Layer 5 of a small transformer language model trained on English Wikipedia (12 layers, counted from 0, width 64).
Take only the direct path to the model's output, skipping the later layers: a vector added to the residual stream pushes a token's score in proportion to its dot product with that token's output vector.

Output vectors of the tokens that the questions are about. A number n stands for (n - 500) times 0.0046.
"s===": 565 651 612 519 625 271 462 404 637 607 490 622 851 476 410 474 148 469 175 739 457 814 442 427 255 356 549 455 526 594 360 323 519 485 446 304 642 469 415 318 681 723 412 387 930 379 637 605 711 370 680 532 536 383 543 512 349 403 453 611 285 738 99 674
"ia.": 666 584 560 411 749 348 806 337 603 555 597 532 388 535 458 446 282 327 497 481 271 506 490 590 424 324 462 530 749 704 194 613 266 608 390 500 433 523 509 440 457 452 780 501 919 616 206 450 618 529 536 655 437 486 457 527 375 626 603 594 244 477 396 368
"ed,": 637 260 462 534 498 547 661 503 193 440 598 714 520 562 435 521 575 582 385 454 350 405 523 319 425 347 519 644 541 592 396 535 527 542 481 436 677 275 439 488 462 618 521 515 718 696 463 428 541 712 392 556 519 429 588 482 434 495 305 491 405 465 467 757
"rie": 636 569 392 382 539 370 677 337 369 544 513 767 535 376 460 588 455 670 570 461 639 605 394 518 398 394 593 591 494 586 549 231 407 322 469 491 342 615 657 363 494 490 550 469 671 435 732 421 479 588 678 663 414 482 388 478 513 446 491 798 296 369 501 287
"Z": 416 476 640 445 419 434 471 408 583 644 529 313 553 456 439 459 412 469 480 646 549 423 479 552 488 514 535 319 488 606 506 409 635 555 559 537 715 501 643 432 511 343 529 292 598 594 526 428 424 353 611 420 495 447 473 556 544 764 642 432 618 528 309 428
" and": 467 545 443 532 553 557 470 588 568 531 568 433 505 612 542 633 403 447 596 421 432 529 538 526 701 591 458 665 700 349 473 613 452 456 623 456 428 353 330 517 339 548 265 618 496 547 433 485 347 539 368 468 483 498 577 458 438 544 551 482 494 387 502 530
"levision": 572 504 533 258 250 288 740 235 509 688 284 533 738 478 408 638 366 558 304 482 455 322 455 188 490 335 432 463 467 709 382 553 543 375 340 490 764 528 512 556 791 460 583 544 743 550 722 741 602 199 390 665 719 402 495 726 574 441 465 571 457 423 481 532
"|---": 757 595 527 326 256 303 796 223 630 604 424 644 682 460 175 787 292 667 209 645 157 321 337 491 116 302 730 244 404 614 200 394 421 660 331 616 777 665 824 448 668 325 683 401 779 365 657 799 728 421 600 732 611 429 369 660 223 688 588 810 223 484 287 417
"oice": 506 387 413 168 537 407 827 266 506 624 298 407 687 338 443 524 517 367 370 724 429 277 526 481 321 587 647 599 425 760 395 461 474 432 441 532 599 674 493 419 516 593 573 541 722 331 686 739 594 387 543 497 452 390 373 578 519 785 528 695 264 555 436 414
"ward": 562 328 385 492 347 631 770 635 496 418 287 753 583 651 468 564 560 523 448 555 300 336 448 527 582 383 625 441 458 387 580 438 224 364 656 513 674 734 591 299 543 524 363 495 467 551 592 512 575 618 458 374 570 321 530 459 405 745 533 596 565 413 430 343
"iforn": 640 758 650 566 364 370 712 256 402 352 112 686 840 510 412 561 262 661 406 445 586 326 445 591 498 321 664 290 440 673 183 447 546 656 233 456 742 440 645 699 492 259 572 342 728 229 611 463 813 497 582 780 585 544 397 724 360 640 358 424 364 654 308 425
"atter": 543 538 549 524 671 281 543 172 240 498 396 416 631 582 453 536 524 407 443 536 467 301 555 376 286 527 683 501 566 728 313 332 343 568 383 596 633 617 747 607 457 463 593 513 632 490 645 566 686 479 479 734 490 442 326 588 497 511 260 687 646 318 415 472
"mer": 531 674 482 563 348 690 679 686 574 348 303 808 707 460 470 633 301 664 351 448 364 560 480 421 546 205 471 353 278 490 353 457 539 642 589 383 631 866 372 402 506 429 511 371 577 558 640 409 555 551 474 613 456 235 416 614 534 721 262 610 353 384 469 626
"ation.": 696 385 419 566 604 386 580 520 595 624 536 608 509 360 432 482 345 351 251 395 420 421 529 682 312 263 386 500 399 762 27 496 323 555 483 521 515 352 464 488 372 546 600 634 853 756 389 587 663 697 543 568 582 373 689 595 367 745 504 532 555 464 367 476
"stem": 673 637 730 607 471 165 480 295 797 552 308 584 529 351 490 633 344 596 492 515 329 281 508 225 529 427 648 383 577 650 357 159 357 409 410 724 834 557 487 492 545 113 659 415 717 423 834 602 796 422 564 713 554 241 486 757 258 623 458 716 305 428 325 453
"s==": 483 579 339 677 573 219 453 527 591 543 467 634 854 577 379 662 80 614 282 880 316 668 472 498 262 238 629 412 350 726 547 574 528 570 569 384 688 386 348 367 584 403 618 227 787 525 768 545 599 315 712 643 530 463 558 336 303 392 503 656 196 609 282 502
"rist": 609 668 493 317 566 483 568 338 416 601 371 674 605 497 468 365 505 542 665 510 499 478 422 454 289 487 548 604 276 465 429 494 665 459 396 515 783 502 581 338 434 346 360 327 512 471 855 432 651 462 590 560 423 447 180 580 437 792 539 713 530 539 453 425
"w": 541 534 407 593 509 434 555 517 364 562 472 645 380 842 539 506 415 597 539 527 587 546 619 436 513 592 422 477 363 412 576 383 595 415 752 501 524 405 553 509 503 570 322 451 442 520 347 406 523 554 807 478 433 531 506 474 440 658 411 349 558 351 310 399
" a": 506 442 477 454 643 565 474 404 547 460 493 463 414 546 541 691 624 474 542 492 429 493 394 504 533 511 368 486 477 438 602 585 400 449 406 465 462 660 427 504 465 596 519 662 524 608 576 463 335 413 480 421 571 468 646 412 425 476 271 550 555 595 617 506
" %": 598 562 566 406 378 324 511 211 547 336 366 410 416 576 432 522 483 656 305 428 458 220 428 557 424 435 846 458 573 533 595 533 676 544 547 580 482 357 566 488 528 494 416 494 457 560 559 608 759 651 609 509 443 545 566 706 363 423 447 693 563 542 396 336
"ose": 637 464 417 312 622 533 599 211 457 553 608 491 322 180 463 641 520 417 422 604 377 618 484 407 376 540 316 434 390 373 484 581 299 498 445 541 620 651 714 502 444 364 661 449 639 649 457 519 558 505 461 620 509 433 540 557 633 630 298 724 498 536 710 482
",": 414 459 421 669 459 621 462 599 368 594 631 462 445 702 525 464 566 377 658 348 425 491 513 529 583 525 530 708 691 444 426 512 416 432 499 417 409 233 385 352 454 643 401 519 526 639 495 387 339 625 537 491 422 245 506 375 496 566 586 487 469 635 620 773
" also==": 578 554 487 524 456 250 505 481 509 613 739 736 542 277 371 481 418 624 130 610 673 693 492 748 376 213 547 112 242 636 414 583 404 767 503 469 819 912 416 389 507 330 540 429 634 235 837 607 437 144 262 729 530 541 628 609 388 557 265 742 492 594 270 397

Each question shows what one neuron of this layer's MLP adds at an activation of 1. A number n stands for (n - 500) times 0.00071.

n242: 589 518 281 582 569 560 747 433 468 435 498 575 594 478 384 476 559 243 541 488 655 322 621 548 526 392 463 487 338 382 521 536 526 570 472 463 507 480 534 302 529 447 495 393 748 679 553 538 483 605 576 629 551 503 531 547 396 380 380 463 613 635 427 302
Pushed down most: " and"

n201: 463 382 544 271 545 550 659 487 500 512 714 475 301 454 609 571 290 413 504 401 479 572 590 380 498 296 679 748 643 423 382 642 540 506 288 75 485 559 611 754 591 502 577 424 573 505 557 364 550 644 450 398 595 721 796 385 303 669 389 506 473 433 392 452
Which three tokens does it push up most, strongest first? "ia.", "ed,", "ation."

n91: 184 756 618 591 473 387 646 310 365 564 374 476 615 769 337 419 552 418 669 428 597 608 435 626 513 442 731 446 532 739 554 485 289 368 447 468 662 484 531 598 476 538 638 484 479 589 117 837 247 647 375 414 371 257 432 419 433 616 403 486 504 534 531 769
Which three tokens does it push up most, strongest first? ",", "atter", "ia."

n134: 464 588 386 595 459 468 450 293 707 484 485 686 514 501 386 511 514 544 569 339 454 385 472 361 571 423 590 356 451 660 624 476 431 449 432 365 641 389 571 529 739 316 462 614 548 443 496 493 227 431 461 748 341 458 569 445 633 229 572 588 681 381 616 744
Which two tokens does it push up most, strongest first? "levision", "stem"

n207: 657 561 467 533 381 454 454 421 493 390 534 391 791 428 545 470 622 554 553 436 507 281 488 497 488 486 522 412 536 423 442 520 537 455 699 500 600 347 591 748 527 631 536 525 529 631 333 321 520 539 241 629 436 507 368 515 399 390 568 512 454 366 481 647
Pushed up most: "ed,"

n272: 780 565 460 412 536 474 643 516 559 292 619 378 571 454 350 493 662 556 475 307 555 413 618 350 391 363 482 405 763 518 655 515 385 484 430 654 517 143 673 651 468 430 660 418 588 447 779 493 216 478 532 259 414 570 566 767 464 465 437 600 570 512 380 484
Pushed down most: "mer"

n182: 524 440 573 272 331 496 512 314 295 535 795 426 654 659 369 309 387 522 440 532 361 499 416 432 427 606 620 542 536 495 577 663 511 563 433 377 526 477 691 470 740 471 365 455 339 580 560 740 578 676 408 395 306 512 804 396 356 568 514 691 447 602 400 481
Pushed down most: "mer"

n253: 620 395 348 413 384 481 481 458 373 488 417 494 532 439 646 707 645 327 403 354 595 596 695 468 354 625 677 483 645 535 420 532 510 494 551 394 436 588 411 406 698 669 546 607 354 396 508 593 389 615 500 384 610 652 482 522 489 455 525 319 484 476 355 446
Pushed up most: "oice"

n104: 631 763 704 130 492 443 386 426 418 621 281 594 753 397 481 463 435 356 455 355 524 692 524 451 611 743 452 556 487 489 474 722 393 545 486 539 429 282 844 295 600 424 685 566 501 381 754 367 571 432 361 546 470 631 630 522 262 608 370 366 672 524 519 231
Which three tokens does it push up most, strongest first? "iforn", "rist", "levision"

n181: 399 439 461 671 423 481 417 342 433 420 458 595 362 473 451 760 708 472 664 564 454 509 428 595 489 535 229 516 306 560 384 492 577 411 576 623 508 478 508 472 515 520 617 486 502 692 477 429 524 705 612 608 579 338 435 511 403 514 326 619 507 331 614 422
Pushed up most: "ose"

n51: 571 426 493 442 637 492 602 521 565 575 546 406 718 391 180 606 602 323 719 504 552 633 705 626 535 320 586 550 564 453 552 392 301 221 594 330 407 619 382 507 351 511 391 506 401 419 351 602 382 734 432 607 542 591 411 483 570 573 340 462 582 508 518 686
Pushed up most: " and"

n22: 466 330 464 661 553 644 394 342 661 602 489 559 465 372 705 420 737 579 307 363 361 611 688 491 430 461 507 573 682 287 488 628 609 540 532 383 443 536 365 421 413 491 473 485 573 622 538 496 522 482 445 630 425 572 605 498 529 306 394 402 299 484 480 586
Pushed up most: "ed,"

n93: 674 278 660 501 745 549 304 580 290 643 517 333 279 700 552 381 409 546 488 486 518 673 591 345 467 414 476 519 424 497 560 373 554 399 518 468 632 454 504 426 453 438 394 513 366 491 451 539 567 474 607 488 546 721 489 555 393 485 585 455 663 585 468 542
Pushed up most: "w"

n148: 649 364 534 546 532 480 640 480 548 565 612 785 629 448 384 227 528 459 374 557 508 576 325 340 466 392 441 358 551 530 258 574 654 349 581 590 380 510 466 831 303 578 570 496 527 691 352 525 515 640 447 542 362 485 567 660 387 406 281 553 657 538 548 390
Which three tokens does it push up most, strongest first? "ation.", "ed,", "ia."

n170: 776 502 656 396 665 501 484 533 445 572 514 373 422 644 522 448 500 627 694 501 393 546 512 475 521 452 624 407 493 356 333 410 446 576 583 516 537 382 514 586 551 557 626 412 468 562 366 466 582 450 310 489 362 649 600 375 461 640 427 519 352 529 462 314
Pushed down most: "levision"

n244: 534 491 469 603 512 251 442 296 281 564 409 481 502 434 703 515 684 673 504 628 372 608 535 201 653 730 364 567 437 715 260 326 515 499 260 640 392 643 502 531 410 502 603 640 630 411 571 487 500 575 351 795 423 494 489 499 660 367 475 408 527 341 596 385
Pushed up most: "atter"

n305: 315 700 612 634 451 666 532 601 562 328 354 492 473 466 748 412 542 261 657 478 693 508 484 711 521 590 535 696 577 511 319 501 402 565 473 295 401 602 478 441 387 429 376 467 386 572 512 479 344 327 574 459 469 622 195 569 428 579 457 568 401 735 515 518
Pushed up most: ","

n185: 397 564 423 518 675 542 535 552 493 342 336 429 427 477 583 451 743 303 546 625 524 583 601 474 510 476 380 481 463 403 491 557 542 370 455 512 528 552 443 493 562 653 744 549 537 644 519 549 516 520 485 489 383 517 558 509 334 244 306 579 599 366 658 467
Pushed up most: " a"

n178: 397 687 482 596 586 592 326 552 377 306 642 636 664 167 424 453 357 688 610 610 523 430 222 481 328 571 496 393 512 594 503 372 260 726 523 472 393 456 307 598 465 465 614 541 615 439 748 512 560 412 606 739 505 638 542 449 542 262 506 582 468 517 638 694
Pushed up most: "s=="

n193: 590 553 479 162 412 456 673 380 668 322 528 469 410 508 277 589 354 337 728 496 419 566 592 586 642 382 603 503 673 676 526 773 532 426 439 454 523 528 481 575 401 622 430 437 554 475 493 537 531 416 542 328 302 565 485 313 418 646 690 549 309 687 419 552
Which three tokens does it push up most, strongest first? "ia.", "oice", "|---"

n94: 289 437 479 468 657 593 611 322 631 622 602 390 639 341 451 433 221 612 402 473 633 473 439 547 536 458 529 589 531 343 641 387 454 380 237 503 661 484 499 456 489 378 512 552 683 528 487 559 534 688 219 596 492 545 417 297 621 723 633 394 285 541 577 555
Pushed down most: "w"

n184: 370 468 566 571 493 422 418 499 330 674 318 435 567 584 455 455 443 388 526 396 576 502 429 378 617 299 422 660 489 634 651 692 502 462 358 394 620 579 390 755 359 463 573 534 354 569 628 361 606 588 683 429 451 539 492 531 532 736 209 633 403 519 460 330
Pushed down most: "|---"

n47: 629 652 551 511 470 482 344 438 536 333 402 475 642 526 442 492 282 621 386 469 670 451 571 619 662 471 497 387 466 494 393 472 624 405 529 568 350 298 526 619 631 594 620 592 608 322 545 542 438 471 245 366 410 569 438 512 528 505 734 451 433 745 363 621
Pushed up most: "iforn"

n87: 728 433 525 455 436 763 515 613 408 412 590 645 488 565 419 388 603 512 402 542 599 576 507 363 577 451 458 612 793 629 346 633 402 361 361 449 581 263 559 552 335 631 308 595 332 342 397 530 568 603 534 421 411 583 570 391 325 493 473 555 482 419 520 651
Which three tokens does it push up most, strongest first? "ed,", ",", " and"

n176: 560 466 556 589 431 270 591 704 405 560 373 418 508 378 651 238 677 578 565 632 466 463 533 517 551 441 510 436 429 477 338 429 466 612 560 440 550 544 354 544 556 568 431 424 385 537 394 449 502 652 496 668 570 430 526 612 437 478 541 286 682 520 511 568
Pushed up most: "ation."

n311: 539 437 418 537 458 824 430 362 556 356 308 552 494 407 661 469 410 533 548 556 550 441 337 507 453 435 519 545 668 353 609 492 485 503 665 492 458 427 448 602 399 399 460 613 600 514 643 663 578 435 473 530 384 527 731 550 429 388 547 528 457 487 489 523
Pushed up most: " %"

n144: 445 434 306 557 456 563 369 331 404 692 430 377 397 329 564 494 728 755 782 479 553 509 433 562 319 567 689 630 374 477 451 406 439 384 513 522 743 488 623 373 399 448 616 690 447 491 452 415 568 327 357 440 419 529 643 605 530 567 395 579 618 781 380 444
Which two tokens does it push up most, strongest first? "rist", "ose"

n119: 780 374 533 431 516 522 333 464 292 524 341 656 388 275 503 505 566 464 769 245 567 596 600 522 330 483 379 542 460 675 452 729 609 805 346 600 628 458 408 568 482 275 303 372 312 345 635 524 436 529 333 478 461 760 467 498 540 559 657 485 585 542 634 528
Pushed up most: "rist"

n266: 581 475 583 401 578 581 440 544 477 408 434 454 439 294 476 630 679 426 593 515 361 566 623 563 508 628 353 474 684 553 408 562 561 604 507 736 409 311 467 494 490 571 475 416 527 395 284 504 559 506 401 502 300 609 617 424 428 678 518 555 307 323 382 719
Pushed up most: "ia."

n263: 473 416 496 561 498 383 551 672 604 567 636 328 353 599 471 609 518 345 504 666 422 450 277 342 358 470 480 648 460 641 449 547 386 450 288 637 586 499 458 472 411 615 475 577 468 604 551 510 486 709 486 450 406 189 589 538 528 739 481 395 434 658 510 453
Which two tokens does it push up most, strongest first? "ation.", ","

n131: 475 452 482 623 453 281 355 513 349 694 524 542 853 324 712 533 332 519 415 313 472 287 706 503 362 591 637 552 810 636 581 473 461 546 509 522 408 659 650 490 523 252 522 667 408 342 567 480 445 619 383 465 578 452 496 541 697 459 418 325 452 560 452 509
Pushed up most: "atter"

n256: 299 563 567 496 725 329 562 525 320 405 530 476 523 390 483 575 536 207 554 685 584 611 495 545 437 628 412 368 630 701 526 380 613 509 563 534 520 406 501 376 516 380 509 639 488 540 545 566 531 359 402 502 647 465 297 423 554 432 522 448 588 555 631 413
Pushed up most: "atter"

n166: 370 668 328 562 565 657 443 508 508 419 594 403 414 518 661 576 540 558 463 465 460 445 262 416 519 576 431 649 373 517 545 499 430 577 564 325 343 632 551 373 475 298 654 583 438 586 516 487 370 447 549 479 671 572 688 535 486 516 252 611 515 619 517 416
Which two tokens does it push up most, strongest first? " a", "ose"

n5: 446 527 580 400 461 379 424 391 403 631 411 504 366 444 308 569 240 433 523 370 672 626 351 560 457 589 385 697 466 382 707 542 580 538 529 785 522 645 615 502 326 457 538 452 475 888 480 606 508 428 463 399 398 452 622 515 743 596 299 415 467 651 632 500
Pushed up most: "ose"

n103: 472 629 654 410 390 363 516 600 357 552 419 521 615 694 525 609 276 497 506 518 403 427 408 573 508 512 613 589 569 491 559 438 397 449 412 584 629 399 320 542 364 542 500 434 735 616 563 581 377 487 488 412 611 368 569 385 575 517 360 511 377 420 632 458
Pushed up most: "s=="

n88: 525 553 484 637 605 266 349 557 323 556 643 327 221 372 372 408 655 726 466 324 451 248 492 508 446 410 917 583 573 532 613 545 318 787 371 423 454 359 528 244 552 470 648 639 726 436 606 405 383 498 516 620 519 198 701 428 554 692 475 592 601 599 567 539
Pushed down most: "w"

n268: 524 464 625 199 678 558 538 580 470 691 387 402 441 339 164 335 590 265 353 482 348 521 446 508 632 730 792 424 459 450 494 147 767 689 532 407 576 465 243 393 603 572 633 457 610 437 431 576 360 422 494 413 426 516 557 626 699 767 504 520 488 675 608 474
Pushed up most: "oice"

n97: 475 594 373 456 388 463 451 483 325 558 705 469 577 714 387 367 435 530 666 389 723 400 377 321 537 519 460 396 438 293 711 460 401 591 324 556 600 736 630 673 657 406 485 516 503 416 487 495 436 494 459 451 446 577 374 540 653 551 448 485 590 593 561 259
Pushed down most: "ation."

n237: 461 557 468 515 487 486 513 643 722 366 609 394 406 500 346 336 462 394 511 424 446 649 550 645 504 516 591 384 533 575 481 409 501 344 462 576 684 527 493 493 525 319 377 148 488 522 555 450 515 492 518 540 422 494 468 419 534 554 847 464 657 582 545 710
Pushed up most: "Z"

n69: 520 411 405 442 635 317 471 661 450 424 399 501 813 471 411 472 470 463 411 605 499 629 324 298 233 638 446 497 487 546 354 541 692 226 508 616 390 531 383 482 476 698 569 594 464 428 514 783 579 506 376 561 411 617 563 450 416 591 430 631 370 410 709 491
Pushed up most: "oice"